Layer 7 of a small transformer language model trained on English Wikipedia (15 layers, counted from 0, width 128). Numbers have three digits each and are written without spaces.
A neuron's activation on a vector x is SiLU(gate . x) times (in . x), where the dot is the dot product.

Input weights of the MLP neurons that the questions are about. A number n stands for (n - 500) times 0.00077.
n17 gate: 469177657620323603336267536247612504496480568388508408260438644493617465155631617484422496528707485516492611508413594512449671512567367610698453282369402583624616473397604555733371508532572528392368402597519233648413385352334512330547263391718368384627367245741456146485508425259444465423401520541623226512460312547679572551615407455316260311615619364539570598653413480577600412465544
n28 gate: 428573534608512365330538214602399590550473434418669345554593515442696530588285685366530519604627611751519522370466613619694605290699432686437592573492372507538522489573608534496284500362496232373485557542324639338477400430534359473598600304665519589473515307775399613358730531361690595309439511613538464313401557623590135324437523464647624561760400357470519591300592620608400633248665
n33 gate: 343509326258469539441504457437687648676252509571448653630462369476453538603612224432300355370435471621587363286239530464606563239693593560447389629650597665416663398405401359385666504517526311457825504327640400622444693647539564453555479631610292305672488661581539365521339749269452457357778615377440287240551445384825626663671522520422617564733749386769500261575629821604561760466483
n48 gate: 513638293801643376816568784588448366538171582592423504491338492488550513633632500398496458693453512775556517406602403465462529232649184682696555620398458631705496487449410292564386525564637901582534470689463423575623718500483559764638677651349526819543537441441362353350652521469392496533423640520893385716581230445659405364475661350604591640438727349579265352401432522364478500667590
n49 gate: 239425730597643575548653359569420616478664442397605601863517573591625607408588660583491847465280183588469538465264669423361384646509322483379373504281349462560432137315429705579353556795509531610584435509508588552330443385404478583603716595595425527294352465487646629397411421409416201393666387654263459526583669614733522461487594454664403456976680440226414548314403288199447475603588
n57 gate: 386420810544597655195631412223612644579464753430381554500542555500660589520484747441461362336400657488681646417472621496933589500520673590532492536488449279406492410368624453298531609468600413452532449613767312598599746492741461476609465594617616757675424504496484574682375603443347382512548441492365529512888598540281681425685363681412456457623448254531477555561595540346684416547444
n116 gate: 419560580336365315732534668311647588415448487400393475543521487319711466487324601466369441530083397435561620577491677340784244543577547602587283560577572561357479576590379440496576555878849568547604534551586190353432607427436355466454454349454172401106311466398409361350817577748517572341709406712483725564483352504424344564649461232375595342463444311416433334467406599483440364513736
n128 gate: 291738513436209623608676415372368417681380248237757581376373566524666710559601271399462517632534467585466459428609392299529450526479675846659412555702591326450373442322776416689575720530402428755415433479306169570701424343231487593459353707703657453496370208517479359471611542252398588459475316540420509383361433719550598496582393604491440433447162575488442395573521585785589532488411
n151 gate: 516671345404412595671858638362475662611366324427364643663496431722451423392686614508361385691292608458324564694496802646520472391558529623361492467430691587593460561629662631529594606575309587537517607557599554309405641637311307463484424403609417421591480541702367597407487711632425721354294451638624393443785537541378349776680126441709195553700305642456333590588492396644625556306450
n169 gate: 500694555496519459646323612449485428596406407547374404459399572590394395433337730684427379359559639351616421588356569703625482250632682657251618615459769684261385231615619599485266424533600397537698357518521552489360522463651335478598582399652481504337713518485604293406455688290590467511636419479611470390699522581576433338568650668366463478668467558356525555568507682439373543431722
n183 gate: 222623652572628449539673584477660612563600512311540588644473357500290403599405126343457418723373504536640584658705395463524206496339699277206233496630605727512519449369357308453531399516425512544640488644648532581520618412445602555775664380357675484488481414496440570662596678488600496647602429545251533457654328413488488595611448305384568551232369500376426559336421388588480694686702
n194 gate: 390327685535318596489641296200477320595357319574355555596563526493639638699469549614651508561243456665697419797637508540693545403416379334449458699477722555530611429542393314424466455458569481473519549571559389399671340281397481763451611414702623550447331523751546788489519553740427462381515227652420563678667477439661434344493298576488431428456416545437631670471561415360588401657611
n212 gate: 553512269562644247515519577387531380515457709675485474786485568550575478274332625588405269504515315735457615634416394726454534558633523496719630680508345515402444564623438656576402504577419431546573382560540774440386358369538618374556411395421361392366563432584523399369387661626732326530534371540669753724546379347895450607600734409593743272463496598433519420522527427611269485357550
n275 gate: 646680638572589492096405536344609516496448255632401466468512391594473547500452312647288299404364442396657265544282559368591625267488539461350528484484379591691345539608564476587516871480728452416468551484542504793496556392607445313321565492469745621472347445369332582671855484529512476698563302606508463678294367385527367413608520821544480551407436375465610405420608721408320439656611
n17 in: 408570293570551422550492586405676162454665653666566437492492564456481508643508523492446366562488515566382463079566260580354667770315378385346554516407317411796530473364644696519416656329527732632598615371504406443469523492296623218599410379523352375535649519527402523508641724492179538542404654353512660515377515593386449419380535765660477723643395580315530535511442395582551392439345
n28 in: 578470415466632526496266617533425496712421628387567511583681529654518303604526511389389319279594561387663532519437551658334449443563478511405578287619408639489464665616642478611393200765725537616523607287582324533574671631489430344339612423500526609429478596474594610467360362635492769518515474227287488411507614519540338485688834514508398444402474551587691337697377526341676253453474
n33 in: 532533406452615321130511533518581421547485795518646342522645525623457457427526356282421529559632525349696581504580435085377504747634590522560598401613658388353518583610496638547615550511581511368588609669580735525377496228536449485554496479511434552383381709551574403493300526553434630546358627528569602344482504471797426551306652562662415518451668711361421496454547471768647521371507
n48 in: 566602685669508226542531512615366676364393429523438331658383343280565584543445485469616647641762229480532338741656435649550489678438461623404574305629604425427386439496453577519454416375661734347339512627672630351353609516589481453668530309607472862598605350651406519462306445524484288569788852663641488442768473387630457632602460659248445535466605557458542543530570382417418489592559
n49 in: 321496672792309362732561449325379664269511463465428434500479393405671599544424532514457389555482626642382377681565582556374525474576303550578605333388789635536630350427591414511414393467540395544577237496351474518493634390431406460390570589440537712322308676493617439624368286661445450472565540459536534432612747377429599522440618572394709558532544382645475561500634467307190535454217
n57 in: 590468586425536362450571322550798434775285580535351515504695562644628385492402616496496298563642326464520489571680570431617515377688585667540520658590674210446645721543623559187399736528630645456389340314541532458449579591535336602612378388303548544496568438594762747442264661650393481523594461287303427574253310441624500453462580664353595375298283535469500246610402397401694466519512
n116 in: 669340437448520444562397396492448333721356260635615405504281597411594256492615391437429245460496439197544155658377344434582384476543696625569405444631438576512550796711404575796449605468528551560128528504660588294626231456299449484364420593632736680472424410555384364601572350655532504554141441474500426681536414512531472314408565628524336476289401473485317449534559500435532389597595
n128 in: 403567628496552524457613579392464581437723667481433462452431565341539846252394411410605473393666383686631223645465663427582604385516457543372512606402473455546424550512401555434453265520492527500306442562470377149656425694590387375515477435438829318480345329223476473492448531427441729661547605646315528321700512661631134524470432470278659527447417728692666586704622227504603406477547
n151 in: 576442719462515557444523677380311395470419508582450309504596504453560366485584447587443440723316574431577515648751414536526448458192583655387561519538402387695333414557362447352455361489423500289639629763657454541610641677458470622436522436560577485347471489553342470668546405634581813515709477427592520511321270500421342211430294265188770534356492519310583390643599469393681291309584
n169 in: 500634288533474485340717556290328384441328392291555543265547395448453493397618631463365394244470340452522461434445667599526619373676500263466368667570442504460514402593429474474536377456418644578303522711334552616408496440375537729352439471366653627600614456533362569522433589523325241612610482321452291361408526658362489706572658514463496335360552435695598526557038463525623440511611
n183 in: 604467486606448558482410343415478553442577416617293402632394525534371585562616321283478600595631535401603258341525471616633628397283418439459630482536400330440408350489697619883547300824387569277628579482580500475330388365301594446500696717632504694663612565605449365610393442631599478422486471469413496414565708362610507674380489665482247496366420571557685374462642518532467493425409
n194 in: 391400541435434782286470569463677325716485342455622625673504280700395455435432515458500429504408427504361632454439511555368493342580399425434545637249661529634641369416454436318553582416385477588496341826456531590243367489527338648232312340612753523424646602439588459697485492598373703522557326627405700576602549454358434295566419352611243553334489500467739515430458481504278463515785
n212 in: 538404519623334760733348477448304597451469639701409551330422455482526478630557383367481594569699864550481397428557384358598373404477560583535621733409500329616711399546519345371462594596676332301558682429325577717515443304587523447451305623750342727489628206629454493738585439559342564384511583435462504610568602576695461576581496431461450299422500654269545421452599262496454302631584
n275 in: 540507342555552515353410496468577404659471474493391329416641422449607628478311504569640482584467237635607454413435432485345475430294597615441598256467632385550355325383796558551593429569573678551456468618503438450670612456402414341614549703735258537576472382355709347316607801515559450255514558393515459367634489460500456199630615545665320641504515543649393576283703456637522364429467

Each question shows a token from some text and the vector x that enters the MLP there. A number n stands for (n - 500) times 0.0098.

"ative": 316522470498434218467412526490588359516577408491346414562653643413535457521697533337522561569527616392444468373423594732338495611623423621640364494393594467525534682433337498477497271466564512412488470382453343652421493535431575397386417754578295577437381627615516454556617560409397500741641647374447449539457510562303615543572500555597529423439566364489475576515471557647686544498341
The neuron with the highest activation: n17

"63": 482665663438497464257286565572528575434475615540389488537691496471438396530553365556640581619672363470427524561419568401534581707374512616544650376451597618383519632567577599440429383520591492522444505242331686594539608532617449439558521594357461512357511369536495584528345392493488513573502450392501461433662308593353467729538495534442639438553303524609643331448441466602464412298379
The two highest activations, in order: n116, n194

"ward": 440597422519417449506530492461818601359433550442605470340540377549483380606629357414700393476467397547648454459501511449485479370543492436493629504595574411443535604520544472561622422409603744479627451479673392538469342693483779307446638472572447442487402524462509690326539476622452290496660501439262310531737591377408201468470516525580653531443470292584498622577488396546577460485530
The two highest activations, in order: n183, n57

"an": 540571595525655445335371611437582531539384581588524519427551387614429597475272564361448483409614313428400553596615373543708539547580352473486565416460485457540578586814506642561574415397678466366496395251551642512471765563607556458415483653656562476638546536549470571480532360572406380551591512424643581528579533587444584384350583557627356534450507701212528460542548474409535488560406
The most active neuron and its activation: n57, at about 2

"v": 325701685336400647545413447436378593315432520313596531373579577511536546599580329313697549450368578290653596417519539406498556539439553504463487754382670499470402452584615569550616571356580456605562593431442666552412622438312616332304507404452386538259391501513522549510589440364405356590467554590336451446578636499293512562538607494418365375603627487456575599413497609657529481394475
The neuron with the highest activation: n49

"son": 570470516485389478602447556522324462402575788425600368427549667383485502369624524529645700605490423305545514457537550558413392540521695506437588434510567478338429376521409567488452200562418595556563521406497461631620573478398496459511514536425259409633405447544442652555552466609455708482530399353448534522588500445281506532345303619356647506499443726425579456584692275419662529398394
The three highest activations, in order: n151, n194, n169

" about": 540389534524271606554365346504429336502361399597355376383387479612567445349333525437669605463456377326475482583541552467417472572612400563579519585600363372526426227501523518438598423560434561531413490349659662512614380641384500571557543374396452489486673603526544673677514388490379344652420590509325478584517558526449476574260390440626395449404662556452355602535595529424473380363418
The most active neuron and its activation: n28, at about 0.25

" ": 494552481467536365438428467493484390500443498429552237450593504585515538446528489564459652525403394463259593547561422520419511398424489440474469490489434515465483674409481637583516445453521452552380487420576543604496440555525541522508200649545439542547672458536531574531630554583461495624511414478382524607488511642335463556322542090378521593511372511719604464510439568667614503446469
The three highest activations, in order: n49, n48, n33

" many": 446421528396471523457416438597588339448581550653558413556628496461535477431484422578727523595532579469346498512576523443435461582679519660667486434586461471594589554488452504418414420404625561346513689461688527465427421390584484537383568555453494526304645493451641430281598401448335508500375559270356438492552455590511587660082540577695552557545679565558559454423631616518539555367221
The neuron with the highest activation: n169

" |": 434492341597516601418546523459297506561370449583481346593662567208504399490531549521390633588457203425618557505513462533411559470363532658491458521423486507509500356555543538643517550460474535454452535433526575553507495505528557577386617624584454544557389591536434674547544445520437544616397572564490459537478656480302464599332474409363610442306386363531527561533527561527514493498383
The neuron with the highest activation: n212

"line": 407557496402466545567457429633560496450561642567485479389435570612555509639628509499652480295424592302602504424564250470651373384425568502573506542440641342473540631427566492520566496508319583487545446503672476616504479559541586432424579593339337360583579499448572483521472481544463569327491652244521446525475436391510748676412659585341820448376589450490475381751437442496492524334477
The three highest activations, in order: n57, n33, n194

" Pro": 305461535508519550500550509439295316486542726457696524510526490514399432474403612512829550520556529475446360581619655585525507497444521729454538675556483483699486534610545652459577492443422566512509467631512395408442541551709552637363642772410523431468448491611668654450463578468645540570577364308428548385532546371540596649490591337205566671510503525546484451550411395537420440569358
The neuron with the highest activation: n116

"r": 571550543406324406540612562568522591519485548364609635611602360402466358476678287356498650491426666328500517475635593567472372506553575373401428555620579410441378582596650547472704564517537649490501510240367609602395557364360581380526512722363425514547640564441538684438483534451500602559670517674482536480400484512392623501483655564380432415546647459611417437362613646584389456363537
The two highest activations, in order: n33, n183

" James": 608612625462338497479559476500439393455451617420757509395581420530454580455643547435640384513599416549432432638453494422306446510480586449446424352474409378569526489709647632526590473367584330379382355261432415384481389404552523472361448609404151489640501527438590753281552536509516514398621366415361433495625738556297562587331453443548734587456436496476435443297551456449518492473491
The neuron with the highest activation: n194

" show": 514527417488483581492343562669519346309483508465438584437606438465636607635575533521589464454577338462586374557540490408408389592565369469494501541471604561459412456608602423535419287486556293383426529306477502408329537549432520580580577612294331376451736603363662799476566422579568395628380504298647647534515628615519425482373474513487434374650381705540392470593603407409330444396472
The neuron with the highest activation: n151

"\n": 440590268392562611490584460524287425547558490576420506627474408430596550598455487435447458585420463425393575513492572506460516606498554596488484497457479445553508468532502492651483546464619580418359566362438525310552597587585480484285544635517517474583630477548601583640567607588506341593268645607483420474548345489389489314219536309358694403225235486501573342753499628557429596582533
The most active neuron and its activation: n128, at about 0.49

"—": 447398370544498520601476327708433344498608376418666414427677397452436576503552437271624561696454601559626430439566452364448410633487535448399463413404499514519527367641487590468555427577484385472337357431438652480613392503445483597481541491517508521682716572438464498480510507392515517669420526466736410437454578359447408631228467436700647653336344584597462375634338344513627338589410
The neuron with the highest activation: n183

"ough": 271512310642419315514562663441522694446424416341528409369497517399637515593464537532418313564504520636567399431676495456441615598600461596398592540569481546675433307461409496581519561526344537571505290444574477497447283523288485377482553526284477653438492477454602577474702510552346235767476594484342415635552556417304621555464429547473665448477568447658308374451595501517626523502414
The neuron with the highest activation: n48

"er": 675581539500618218579423600417393574538551530515676452495516555429509598537543466656536594471669596453446423481521473605315546579643546625531523557413608476582514419443458628449549334582334493455574461406483669441572511522373780508344680418474534532502687404405531519414526573572410353537360537470518721511350592611521567322460463588341533745637378591674392448337520339694420444494497
The most active neuron and its activation: n194, at about 0.37

"day": 586350473468384466593263299602484547398576498651356652487507577503497623605470531521433629466497352468470324406484413520449482556592418454392804456466405448433532334674492294547476471518585672360617467337563568414385440617527528246486435398498300525593613548473478390465446455648572482503509524426254574516486490437351382587335537579503658349341540492683401509602500376271396525296424
The two highest activations, in order: n212, n194

"se": 458432398471488429489504562490371421563657499390558614459467344464581428459389584551562477488562584554455545340687517645486626542618621480700296474587527315524411594472535583523660472635610490552461365466464543542466614750396555630434557651575543564544675599498527440599677444452289567405636777595442584324437518438344665501403758625597422610492683497373375451337724447543580460522424
The most active neuron and its activation: n151, at about 0.28

"d": 494311517490639458553505345550511280276465349493475527505427483552409394506468419596655404424419477587513518424649522588507384587487515549639576618305438389662557661565478513321602415199392508590377586593579401376501632535463556474393513443381473529167635554424425636532284591471556467524503361324512628613527549625381559455324424382522489477581569626639618331382374488413608494401748
The neuron with the highest activation: n194

"o": 455399413336420295345423346617464572585681614475616474521293554547496594446230611415654433481541376310487547499545515413484449440529400594505666343643437494734614647541671440414683341309540741564389446460525471520360368537508578402621450433562562495463502546455411584499508466476403501337406406480613460512539587425468394365291727550594415735530563492497523391523432382452374472560726
The neuron with the highest activation: n28

" term": 461438426368690483430470308596604377451461285567443368478479515540583402557742431466527594629602431534549566560629498549471536370399505502488485407481401532367572468517460572488462350482652846423573557488480344582468417629579630554570481559426522460539535621500431892460589390444470411544518630377685976642651536527335495691580508400657641540613544427510527396612588340385624539347431
The neuron with the highest activation: n48

" 19": 509462516628577516410446459545540374373471431616603336491686484578523607645129384484540656446483544503347438549553440505286476634443580369461375544615642535420495537627405403571656457418458426411523601412530471497409536367522380495496396384550629438501476350350650420272420404519461580512513371588535328355516539660564599506323731583564443357622358374633524631443451442484589548301280
The neuron with the highest activation: n151

":": 454457602594498475418389521786472410534544271534476626237570528391630511619664580488550381518468241307590459471517595530433476610455686550444421579492525475412430412560616583496577460334436427541621649313605625473513532572497662627429481589570520382747503614477443479462607476560554506617363698580466368431539648433408375615514556468455537527338387641418532378451403457499431421373285
The two highest activations, in order: n194, n49

" do": 388495568497579548621472364755458480477438453381437412451580400542391520433463727629425450530505450487575432473565450506500601380439360535538429662390540474653579610649527370482549488318511526509367290284581412468502368583617655453463510619355269441214785501268474569464430579501572416501425577355504290407623542432490481662335485513520490515617558704579556457434379479422200514483337
The neuron with the highest activation: n151

" to": 480444532482425510628404462510515399458517284605476566432536513505562543424328566420773527388702415490578525505503492461352594355496209653527545497559427536448490310549523482369620366439482427622351612308654517639810433638530576385388633604469391503459744516529529720549479539390433716559409670596467447479453580559480572670253498443620369475459617406536554502419540469440487511392508
The most active neuron and its activation: n151, at about 0.37

" (19": 425674530535538564477329665702475497456526436481438336589617429530420495493323336602634656599387453598644459491461575520283380639487592542558464518525536491409519400794301358377367446584484493369567468301474615498391507441670472400474557694531608485512359360412486379414543410471495671587434515527553446272539480487498420583341638535390516431552557357634743471660534415425559352399278
The neuron with the highest activation: n17

".": 407502622370479409441435509581414413434285307414501582563482540418649552514484411382373587498777449479296570476504586458331640595359498520733541587547535478500431471475641609535484501194432683602595573380555484374487440573696412596498455390347283497494521504399472485459301507509444675628510636588504600379456566411413611527247598360394516508404337545584489661633582511459538321627543
The neuron with the highest activation: n128

" New": 552590563581393552466462453412795356419575580635597253459575464568298606492593462387536450649600431315504380525482592439419645533614435635615492570429429468472554581726480635543518576469374436423650345360600345423560485543647363533394460720339392444451390573664549601448350433490565416540518326407387575580617716554506669596375634441326570500592327344518545453414397561464408550362464
The neuron with the highest activation: n57

" he": 436345520447629543584463469683473628515507426494569479496588560536542439463337556561583574549592472359594268635475484382303514472520328468442454519516509587514605589385508447443494659375443570312389434503684602428623463353583569530451650490483267462436652456272377593592647488586382708447537435320408630339495723511505696647342564354673529522500409688612513511611555512445637558364591
The two highest activations, in order: n169, n48

"udi": 603661572355399555595375529659502529438571596717490620688460432525248338601644658561311499668561611436459516527528598249561371450443374415472335602517491476317506490594542705434361494568389335461549541357474449543575471548601485717265549566552389583550591391427508496521531560523639428588623529449494681509409509495522537626367464483591316632499422381677433593599782458420370557367401
The neuron with the highest activation: n128

"t": 526465592443522305376448391469480325457528545689354340618660521434317338499366547607579724348465466361539523400652421459395349518620443480562512605422706332361383419526421557435472485531540734520583467597364585621541309554428496351446526377509202606513526491536381395454456336362604524499532477541515702460439505461338434452525617614372623336430543603607563502432558530741505441503500
The neuron with the highest activation: n128

"or": 588781417485441314532518687350563500611511625492358382510337461605616522481547323446437727520705405513631571520666321666479410677490295536447559593592535445544459518536418626383651393461509490404443504476491697424474736548420681396504535648482476400284594499371515363553385562575527619590339410436469587458349335553549616458568521539535553544661678481382625362624568551462505443559465
The neuron with the highest activation: n48

",": 307452401450436493437401572555561575533553329491518508528548490303459552508529491477540387421528296475634649581461618440360465555394485652509512529465566514438488803646549671463480554410488457352484483506722690400432532539591367274477597450524549570402460445468597463323375495577425482466415622508571480508510427523380579624265487415509511401545489600579451516566642392687522304659464
The neuron with the highest activation: n116

"–1": 384409645433414293475412536561289463510582458499460602596674466504554489593274538568717572699620421515557468556668481523605274540484607601409440524438617523367552630772441379506605429381684436417428415434514614605477456511657451597445364401512370440528246458419752452469489363377600542542495502465408460483415542393451484566369517540362510421358649635444532678424473194441461553447402
The neuron with the highest activation: n17

"vision": 493509506384218463484491355524413341458655391643370386626407565572369445593433653576400369688558496347669376536499405512425486656404476524478733431708424445485442527558484534486450521601674668441480331735607580549427279384458545385513459456433701554600625464390443591453525468654630713483541754357573457616653363487528558608377579605505486535625517319483605389649522481521470574537378
The most active neuron and its activation: n128, at about 0.13

"n": 491482516587410559400387554628470326335511593413538478519569424486423554584369352400620410533498498493692396603469538587651690630485583493658416526680621646477427582456544733705614348387418449455539495406548577573565557335472569421480461399714173540408451438540446687396612549594527302666629448453283760433593648423319585458422282543420395431602497629445535418425421431499449480447706
The neuron with the highest activation: n183

"ine": 514416473316269537376370546485623395556568637532634261360430556481521443421460489501649364531460501446413310680504483748338537468438502570416627250581502450491377687417465447398390496617482482502628562418520384496553619456490441599499631481570646275338383415371626520428701563667476378299675466452222577469421520351493487415451512456530580475456480531731539459573357369486369552334373
The neuron with the highest activation: n48